Layer 9 of a small transformer language model trained on English Wikipedia (12 layers, counted from 0, width 128).
A neuron's activation on a vector x is GELU(gate . x) times (in . x), where the dot is the dot product.

Input weights of the MLP neurons that the questions are about. A number n stands for (n - 500) times 0.0015.
n27 gate: 582,500,381,536,415,283,459,564,675,471,521,370,528,656,424,331,350,522,576,475,461,482,529,454,321,416,778,318,464,724,361,586,571,278,568,546,496,593,485,584,278,557,421,535,482,611,568,504,633,754,599,648,429,298,507,235,432,649,657,602,412,410,457,482,511,424,372,246,612,679,415,404,666,410,347,525,644,479,514,452,521,269,539,410,533,613,522,518,608,406,413,344,504,568,372,702,500,597,602,421,475,554,591,339,285,616,572,330,496,671,662,543,557,568,276,554,496,608,454,507,586,377,439,741,683,672,648,696
n56 gate: 511,380,742,427,481,363,560,428,393,389,657,542,301,500,454,465,408,477,357,446,328,654,652,370,707,484,508,489,492,485,664,665,557,336,496,610,434,462,532,346,206,519,557,698,350,519,504,611,312,287,337,361,511,462,645,419,274,446,611,428,755,585,523,542,469,303,443,492,523,461,268,504,515,627,452,321,523,621,485,547,431,612,402,558,442,449,671,586,673,461,578,397,523,573,804,261,671,631,547,832,339,347,515,649,423,454,612,616,593,523,739,622,370,443,210,504,409,265,496,461,381,291,591,780,508,630,619,477
n155 gate: 550,547,270,381,777,774,526,340,482,421,443,659,563,688,478,601,389,561,294,208,622,457,639,411,493,445,641,496,618,688,504,654,482,343,432,436,468,468,422,507,264,292,779,531,475,622,528,489,565,562,380,453,475,422,500,529,418,348,350,528,426,348,411,468,529,514,397,514,587,431,437,496,755,392,288,711,727,479,457,544,593,522,553,371,311,489,445,547,496,717,333,582,411,436,653,561,652,395,482,590,550,353,663,313,418,330,406,561,431,593,312,518,568,375,562,511,273,511,511,358,579,427,593,536,690,579,633,623
n189 gate: 345,427,549,347,839,526,520,376,523,382,322,321,645,579,531,374,352,232,523,694,458,470,575,485,500,617,313,441,432,557,349,500,417,627,409,470,531,617,606,537,492,664,670,315,309,610,342,561,268,615,433,527,813,583,689,382,561,442,455,537,463,305,576,704,610,710,508,629,297,423,496,616,519,473,467,608,645,481,576,442,231,527,478,390,427,334,423,678,416,844,596,355,784,628,428,752,531,344,627,481,398,735,619,566,583,515,355,527,435,443,576,545,553,606,423,320,538,572,398,689,348,462,500,443,576,470,401,481
n192 gate: 443,461,523,365,401,158,647,322,358,627,679,619,500,451,454,404,607,338,646,519,546,550,412,439,661,429,396,335,519,566,648,531,694,531,454,587,311,500,476,440,427,654,237,694,388,738,622,481,492,682,542,596,382,458,385,439,408,539,523,262,612,492,622,329,558,519,721,397,167,780,571,644,610,511,467,612,531,580,481,598,676,600,545,623,574,457,309,512,600,400,659,389,855,500,485,600,620,315,593,357,546,397,338,387,278,851,446,327,369,671,608,519,519,454,558,365,610,431,462,574,450,353,508,519,657,546,535,558
n327 gate: 422,526,608,444,640,356,592,459,611,563,519,448,540,614,451,631,467,343,485,470,548,493,618,648,656,431,684,351,530,698,606,381,774,338,604,566,365,541,496,602,407,530,493,612,433,612,559,455,374,590,570,396,437,463,329,333,307,677,485,332,376,339,556,496,552,433,426,618,571,349,694,511,713,742,280,496,448,460,414,735,600,320,719,296,334,292,712,417,302,418,504,512,396,481,463,272,504,369,436,440,682,548,691,606,519,429,339,317,515,430,369,396,455,578,777,534,294,437,345,621,653,353,633,511,455,664,702,387
n394 gate: 173,608,423,288,382,595,445,785,221,408,756,542,718,428,477,481,439,388,512,377,347,527,588,450,351,425,446,500,405,558,516,427,629,434,427,246,508,393,468,534,676,331,698,601,311,508,378,745,619,299,640,396,671,580,489,431,515,423,313,681,605,573,721,614,554,280,458,500,399,593,736,428,477,565,385,585,423,455,523,340,554,288,417,557,368,465,558,769,365,566,368,429,840,595,530,523,461,573,570,658,416,523,554,406,565,384,596,377,280,679,434,561,469,470,396,635,591,300,401,691,615,635,557,366,511,454,569,450
n405 gate: 413,521,192,419,503,649,446,666,434,538,479,462,616,448,349,797,361,388,465,420,424,594,348,552,643,511,574,350,503,511,727,528,320,528,455,541,465,479,587,466,344,563,497,514,461,584,258,737,566,521,386,661,382,424,486,423,663,655,570,301,578,539,531,396,423,342,600,514,433,617,496,631,583,577,476,317,580,624,434,336,514,360,414,483,638,603,493,610,384,447,429,486,615,469,503,553,472,556,454,546,761,601,419,660,584,725,465,486,602,704,609,622,340,528,612,307,697,357,562,692,566,606,417,510,163,458,377,563
n505 gate: 425,460,444,323,603,393,492,543,524,699,468,360,832,405,520,480,500,608,688,476,647,504,690,389,751,537,620,519,785,360,427,600,429,322,345,516,684,675,479,375,472,532,472,748,564,464,330,504,337,584,374,448,579,512,571,385,163,625,560,476,807,448,555,619,616,484,437,397,488,512,296,406,547,285,689,677,316,303,524,366,576,388,347,508,298,390,625,370,592,552,318,430,762,365,607,608,444,464,383,604,667,631,753,427,254,733,428,560,705,460,692,643,571,460,785,392,587,608,452,411,604,440,547,552,397,516,476,327
n27 in: 507,692,284,379,598,525,625,370,333,328,522,613,511,518,706,566,329,394,218,555,518,540,428,369,544,489,349,532,536,515,526,460,337,504,580,489,456,613,862,682,631,573,562,518,471,442,493,391,449,460,478,617,525,410,540,536,580,282,453,604,276,335,478,511,420,559,351,355,504,218,571,514,727,664,702,518,394,478,676,496,504,643,468,660,507,270,648,600,456,372,256,609,598,732,580,423,319,482,611,390,296,362,574,437,573,346,324,529,445,352,581,460,580,395,268,460,532,734,435,448,405,541,518,380,547,679,606,382
n56 in: 571,487,559,277,835,537,599,579,800,705,275,445,426,459,584,659,379,626,563,433,637,575,554,546,433,530,626,227,554,378,713,207,554,530,454,587,437,362,565,496,259,333,446,537,483,337,508,634,404,298,455,684,521,521,300,579,308,593,329,541,329,672,533,757,563,429,620,421,441,640,517,529,488,341,38,318,290,649,487,244,642,504,590,533,390,449,496,772,626,622,517,780,517,463,347,492,584,349,581,412,613,521,597,619,525,601,361,487,559,351,555,771,625,525,361,302,467,416,321,496,437,382,558,554,529,822,764,458
n155 in: 643,492,625,519,590,350,254,421,553,549,598,739,515,590,561,622,364,431,496,458,643,746,391,251,477,364,428,397,455,313,438,405,297,688,727,418,694,636,578,530,681,515,632,445,553,496,609,640,553,435,369,398,613,410,508,345,406,324,372,645,448,561,455,571,527,203,444,541,607,365,438,556,448,421,295,420,473,403,701,446,258,466,615,485,527,369,316,761,595,420,508,457,500,402,425,546,760,546,642,420,526,489,676,751,542,454,378,447,435,316,542,734,753,504,317,447,335,451,361,542,599,496,523,852,553,368,473,439
n189 in: 440,512,315,536,385,448,392,544,456,644,588,496,677,492,500,540,512,532,367,580,412,372,365,572,404,467,407,477,707,480,549,636,221,252,604,659,263,328,372,559,496,360,620,446,548,556,687,376,332,706,334,516,778,334,640,460,656,549,420,567,613,460,237,651,331,464,588,592,581,577,603,366,405,276,585,545,500,551,347,635,268,415,547,228,484,459,382,504,520,488,439,703,476,616,567,298,613,432,524,593,544,476,460,492,568,335,524,741,460,250,540,384,652,480,932,230,603,476,627,586,512,460,118,340,444,420,705,731
n192 in: 456,447,612,567,404,286,631,842,448,675,592,593,722,375,522,481,622,620,429,433,470,176,463,478,697,481,380,457,445,481,613,333,651,681,675,375,597,630,481,380,596,418,592,449,489,582,482,823,470,470,401,448,423,559,693,585,522,620,519,248,627,481,567,415,515,272,699,433,523,368,527,632,566,311,543,436,332,427,459,504,522,220,380,630,380,568,560,606,336,448,632,611,633,463,404,354,583,250,349,373,288,737,433,644,470,739,634,407,455,327,437,578,515,585,564,541,540,466,493,647,537,676,504,511,407,593,362,523
n327 in: 667,429,685,421,601,838,524,632,609,547,340,453,492,411,350,701,164,528,315,693,469,629,570,410,543,560,468,385,543,370,568,390,414,325,586,628,232,551,532,523,512,657,582,542,579,500,391,492,676,425,407,582,446,415,473,414,488,472,578,223,397,291,523,235,394,587,383,418,302,659,773,566,539,520,606,512,602,252,406,380,363,307,819,422,659,556,504,564,374,500,631,706,406,360,450,421,583,500,591,256,414,601,820,548,379,512,555,579,441,395,602,648,305,508,579,618,302,425,582,616,465,409,481,496,363,723,712,559
n394 in: 638,695,573,609,542,454,464,489,234,767,366,384,390,531,519,423,319,593,601,260,688,458,462,684,531,366,395,334,485,585,594,631,581,700,701,599,240,538,484,602,404,689,565,309,671,612,538,639,539,551,462,488,381,397,338,504,527,535,346,413,379,741,688,615,407,438,569,673,492,555,551,557,485,535,421,406,395,530,415,409,577,554,644,612,395,610,230,594,109,411,547,492,704,473,439,317,660,392,476,457,311,615,422,414,673,547,488,543,620,519,706,504,577,420,484,228,565,364,565,516,477,652,155,404,211,566,527,453
n405 in: 531,643,512,409,504,593,573,857,406,571,445,406,773,512,504,429,676,385,141,744,477,425,504,543,535,665,709,450,586,532,648,445,332,353,696,329,433,657,508,627,484,347,383,584,465,374,473,680,457,520,577,575,371,566,230,190,508,504,254,496,400,370,480,566,642,457,531,687,409,707,613,399,728,563,679,298,480,442,512,392,336,275,477,531,417,472,536,632,409,524,257,516,676,469,589,618,361,492,532,386,641,531,361,680,461,591,453,252,484,508,354,477,238,500,524,658,450,177,445,672,642,603,395,457,598,543,508,369
n505 in: 331,560,577,735,496,424,575,639,326,292,538,611,438,433,509,581,682,244,496,589,462,466,281,517,436,435,453,214,331,496,496,453,357,569,475,731,282,483,390,567,504,581,601,380,743,436,471,572,598,273,362,572,496,689,627,568,695,586,432,554,624,833,513,740,487,487,724,272,551,220,465,534,630,585,553,530,355,395,530,504,254,534,513,390,405,634,474,716,538,521,681,614,559,259,593,530,453,658,345,427,564,745,556,638,203,436,504,240,261,542,526,479,500,449,256,444,508,619,732,444,211,311,913,513,657,254,709,466

Each question shows a token from some text and the vector x that enters the MLP there. A number n stands for (n - 500) times 0.0078.

"a": 539,602,646,516,464,552,203,564,552,501,531,552,505,425,458,443,586,329,468,453,440,485,282,480,566,576,313,572,553,447,522,499,521,532,442,588,563,428,406,446,398,561,443,399,673,469,517,675,483,628,657,570,481,727,540,632,476,537,452,462,525,407,491,567,522,377,425,533,642,443,482,462,491,524,421,510,522,561,609,687,544,439,514,475,487,310,410,581,332,565,417,656,477,431,451,491,573,598,334,600,448,489,521,362,385,477,512,397,684,526,775,441,496,467,602,537,379,437,486,566,516,518,461,553,631,690,293,362
The most active neuron and its activation: n27, at about 0.22

"ing": 632,595,723,551,525,567,250,539,530,491,695,514,477,407,560,541,482,580,462,495,573,476,27,466,559,497,234,613,542,531,601,722,394,491,638,691,487,292,488,418,360,499,372,440,582,472,467,671,495,543,621,533,465,557,471,561,524,580,385,456,602,489,629,500,673,367,465,624,583,592,477,508,588,610,635,510,345,523,545,577,497,416,443,516,377,394,306,497,453,649,400,611,656,526,452,508,515,514,462,509,437,417,562,318,478,505,532,442,488,512,661,394,360,249,501,488,482,427,544,511,573,530,502,515,564,419,293,478
The most active neuron and its activation: n394, at about 3.1

",": 581,608,494,544,392,658,78,619,570,395,517,664,472,352,186,488,561,512,238,502,569,498,362,413,524,503,492,522,472,520,640,615,595,548,638,502,644,437,514,396,511,543,483,586,508,449,334,591,456,529,537,728,486,557,348,643,648,398,527,563,538,398,483,441,553,351,307,518,586,502,464,541,437,520,584,297,594,394,484,585,548,589,607,481,529,319,526,540,562,631,495,533,525,576,580,473,607,586,438,372,522,566,402,373,450,536,500,585,423,470,531,375,504,566,481,349,577,451,526,451,535,452,532,442,614,546,510,512
Which neuron lights up most? n405

"re": 321,588,481,622,678,543,552,558,504,535,364,510,510,421,370,450,483,486,444,355,307,503,351,474,595,605,425,578,578,502,478,435,531,639,444,559,553,428,372,538,400,371,443,558,595,531,660,465,512,621,583,590,498,653,387,722,526,548,241,684,539,568,396,608,422,354,285,579,379,474,379,458,343,461,627,477,668,344,622,421,652,412,606,546,425,366,536,476,369,614,476,788,638,583,558,346,530,521,549,556,223,332,608,471,337,505,564,359,546,540,614,438,550,577,423,526,682,476,513,538,357,557,785,708,607,367,394,332
Which three neurons fire most, strongest first? n505, n56, n327

"E": 676,425,595,404,592,581,226,478,361,506,414,591,360,402,342,443,616,438,391,515,441,494,476,465,511,431,524,527,482,515,327,404,642,553,503,649,541,340,568,538,255,497,483,445,404,397,453,533,601,480,648,741,552,454,640,447,609,492,412,462,665,496,626,512,560,400,393,498,562,499,608,419,450,470,632,464,676,399,673,611,528,468,526,560,590,357,525,517,640,571,518,484,293,644,440,561,535,413,534,321,315,445,549,431,502,370,700,355,452,491,646,447,394,431,427,564,607,684,532,536,618,423,506,586,633,640,529,520
The most active neuron and its activation: n27, at about 4.5

"os": 400,620,490,649,420,552,484,454,615,665,472,468,695,379,463,502,617,311,478,515,449,486,428,593,628,353,448,547,563,412,430,513,508,512,612,573,432,513,513,511,401,363,513,414,723,357,450,483,544,277,484,573,467,655,348,542,552,390,443,579,449,466,514,539,436,484,487,483,618,702,475,284,280,501,495,690,638,468,691,553,525,665,432,445,447,234,393,494,594,545,280,687,368,505,530,592,540,470,482,598,435,621,504,389,366,598,529,375,588,562,553,580,603,490,523,501,550,521,525,294,521,526,491,607,583,563,500,497
Which neuron lights up most? n505

" f": 532,523,707,486,465,544,546,550,567,565,417,676,399,364,341,486,539,588,426,528,482,339,515,488,393,531,410,430,425,662,529,708,425,472,515,412,428,417,356,499,498,561,478,578,432,339,457,526,539,618,673,489,455,711,524,626,463,479,343,487,633,535,595,582,632,393,501,595,629,491,380,550,446,626,562,576,592,559,321,549,486,440,619,493,551,198,456,442,490,463,328,801,477,545,336,576,456,447,490,477,593,611,522,492,413,529,564,387,448,494,570,454,489,329,519,628,469,657,413,434,519,551,475,558,496,578,501,247
Which neuron lights up most? n327

"e": 489,515,430,594,530,564,412,555,385,633,280,456,526,514,415,617,720,700,533,579,423,474,545,576,522,304,266,499,597,372,464,443,571,542,471,461,480,662,618,552,373,474,425,401,527,413,628,382,560,506,702,593,567,608,479,317,538,369,546,485,572,593,474,869,570,277,457,464,495,570,493,533,218,556,551,444,467,545,633,586,593,433,562,513,595,283,346,514,474,553,377,575,481,406,486,604,576,704,579,525,435,507,504,385,411,442,606,504,443,373,394,390,548,513,578,618,433,515,571,483,608,630,465,542,385,461,400,370
Which neuron lights up most? n394

"am": 461,575,589,501,496,575,449,654,517,605,479,621,532,386,437,611,572,457,615,608,507,518,383,467,256,403,444,594,573,456,537,336,550,670,451,476,453,555,509,447,192,362,470,560,576,401,567,452,476,411,603,529,621,635,267,422,548,496,454,526,517,684,510,684,473,361,428,674,536,549,660,471,297,542,469,511,659,509,605,471,515,631,484,525,579,298,404,425,607,442,397,616,210,438,558,674,703,473,437,534,406,482,704,419,367,611,516,535,517,595,606,416,490,561,476,589,427,426,586,424,495,510,554,571,527,464,393,322
Which two neurons fire most, strongest first? n192, n27

"es": 483,635,445,558,565,551,234,534,546,446,508,642,534,411,474,467,546,397,486,484,497,428,225,492,591,500,442,564,526,546,582,380,449,492,400,648,478,569,574,535,330,523,417,492,538,452,413,636,536,569,426,549,443,663,471,544,455,497,415,491,568,494,531,525,486,485,399,558,702,634,501,505,484,634,630,471,457,524,583,526,503,502,557,542,473,255,296,472,415,609,344,588,690,526,488,382,416,713,509,541,471,489,488,393,473,650,713,384,620,566,665,431,446,269,528,507,483,345,448,516,598,528,487,546,634,503,288,607
Which two neurons fire most, strongest first? n405, n394

"k": 459,577,541,440,624,358,418,492,515,444,475,579,405,330,481,540,642,446,683,496,484,552,289,266,481,470,465,660,543,459,489,666,506,563,458,601,520,439,519,592,337,393,446,465,533,455,464,526,444,328,497,345,472,641,539,637,543,556,433,543,498,558,568,570,671,382,306,629,522,564,673,444,403,623,545,634,575,580,635,643,531,487,438,557,325,283,369,485,467,449,562,884,521,542,415,533,533,431,442,552,402,356,592,433,467,585,557,441,473,574,583,375,572,357,481,466,381,485,472,428,586,653,555,573,496,543,499,372
Which three neurons fire most, strongest first? n394, n56, n155

" N": 604,492,553,575,471,558,511,515,438,494,313,508,520,350,381,651,565,619,519,486,569,634,524,429,490,199,411,479,495,586,539,506,471,355,669,437,687,472,540,504,476,515,470,365,419,362,386,425,590,533,656,508,341,446,471,580,545,531,584,400,536,498,351,710,557,442,522,573,517,532,680,380,479,661,539,509,535,507,666,570,539,488,632,498,484,162,462,479,550,532,585,533,471,583,448,432,438,555,475,507,410,403,408,432,394,547,612,535,357,572,538,547,605,455,551,628,483,463,587,469,533,712,467,372,428,405,533,468
Which neuron lights up most? n394

"s": 371,713,501,513,526,562,219,519,610,478,604,654,489,345,530,534,579,427,459,558,484,545,278,563,586,529,383,525,484,488,609,472,320,373,559,613,512,420,504,389,399,553,565,493,661,406,429,477,485,632,585,535,366,764,441,583,499,472,457,494,567,527,447,516,600,399,307,534,411,586,517,436,452,705,541,460,444,370,496,728,417,481,464,540,524,322,470,506,433,661,514,490,503,591,475,412,366,555,507,544,516,468,547,471,546,565,580,403,616,604,486,400,416,326,468,494,544,373,357,505,601,570,413,627,810,458,402,599
Which neuron lights up most? n405

" part": 475,653,665,587,522,369,401,538,533,494,462,611,409,374,633,572,662,578,375,600,345,465,250,394,544,494,630,472,465,495,629,622,491,454,589,428,517,502,524,604,401,574,468,427,528,558,335,559,484,537,672,698,408,552,425,607,451,498,483,318,603,391,377,592,532,502,593,599,556,566,452,657,655,575,556,637,479,401,430,476,503,462,456,426,643,272,437,449,542,575,359,742,454,563,497,490,463,328,453,394,446,476,487,439,384,557,584,238,560,420,548,403,527,233,605,641,687,640,355,552,520,602,440,692,512,533,380,355
Which two neurons fire most, strongest first? n192, n405

"ar": 393,720,678,692,414,442,492,645,620,612,459,501,540,523,507,618,586,465,525,643,520,476,499,373,311,588,405,467,648,677,691,513,469,492,603,569,372,412,516,428,539,546,495,416,620,383,593,460,501,452,495,656,468,527,458,599,377,510,329,446,480,618,430,676,496,529,499,730,552,650,466,384,261,472,584,597,640,418,551,507,493,623,514,584,444,258,368,443,404,534,433,556,196,623,530,674,445,520,567,490,528,358,504,395,403,463,464,409,443,493,708,521,449,470,484,681,479,484,496,368,471,460,489,487,398,518,365,239
Which neuron lights up most? n192

".": 605,587,569,555,404,504,189,443,551,394,562,683,491,361,473,504,535,545,586,598,519,533,278,379,535,454,449,459,645,613,521,449,654,345,436,379,524,455,540,563,482,548,505,483,395,539,450,508,538,636,605,630,592,740,455,532,396,515,467,555,402,512,513,545,560,419,407,485,529,615,414,500,490,676,494,460,510,445,627,627,568,650,406,559,547,290,364,442,409,639,372,623,418,690,343,505,675,627,371,473,507,434,478,458,269,531,507,582,568,630,539,330,509,433,372,457,561,546,463,551,507,353,428,597,629,594,440,474
Which neuron lights up most? n27

" H": 470,508,770,508,446,600,476,564,598,511,481,562,392,381,502,549,578,625,401,606,437,427,430,458,453,390,449,704,447,713,501,533,552,488,417,410,474,400,587,638,459,520,546,528,578,464,418,496,447,602,537,449,391,738,413,547,534,456,475,505,374,639,507,488,531,459,531,693,561,584,283,433,320,640,533,496,468,615,530,579,427,584,548,497,568,226,561,500,482,483,437,769,271,404,312,361,532,427,519,532,557,420,501,378,481,631,642,557,537,523,688,451,505,310,483,511,429,538,597,553,435,592,519,354,412,521,477,405
Which neuron lights up most? n155

"u": 472,576,515,708,589,487,480,510,464,620,476,518,489,324,438,452,650,575,396,675,436,431,601,509,438,465,482,589,482,541,435,542,417,711,561,636,412,461,476,547,343,552,438,528,466,487,388,440,476,316,492,448,493,541,229,437,552,452,416,610,581,476,499,615,607,474,263,638,443,504,574,459,340,543,539,665,657,400,678,665,506,456,491,514,504,274,572,366,558,472,552,729,331,508,569,601,519,514,529,724,392,522,385,312,485,657,583,606,458,354,516,524,496,514,607,556,359,627,529,424,413,573,539,497,329,554,472,378
The most active neuron and its activation: n155, at about 0.28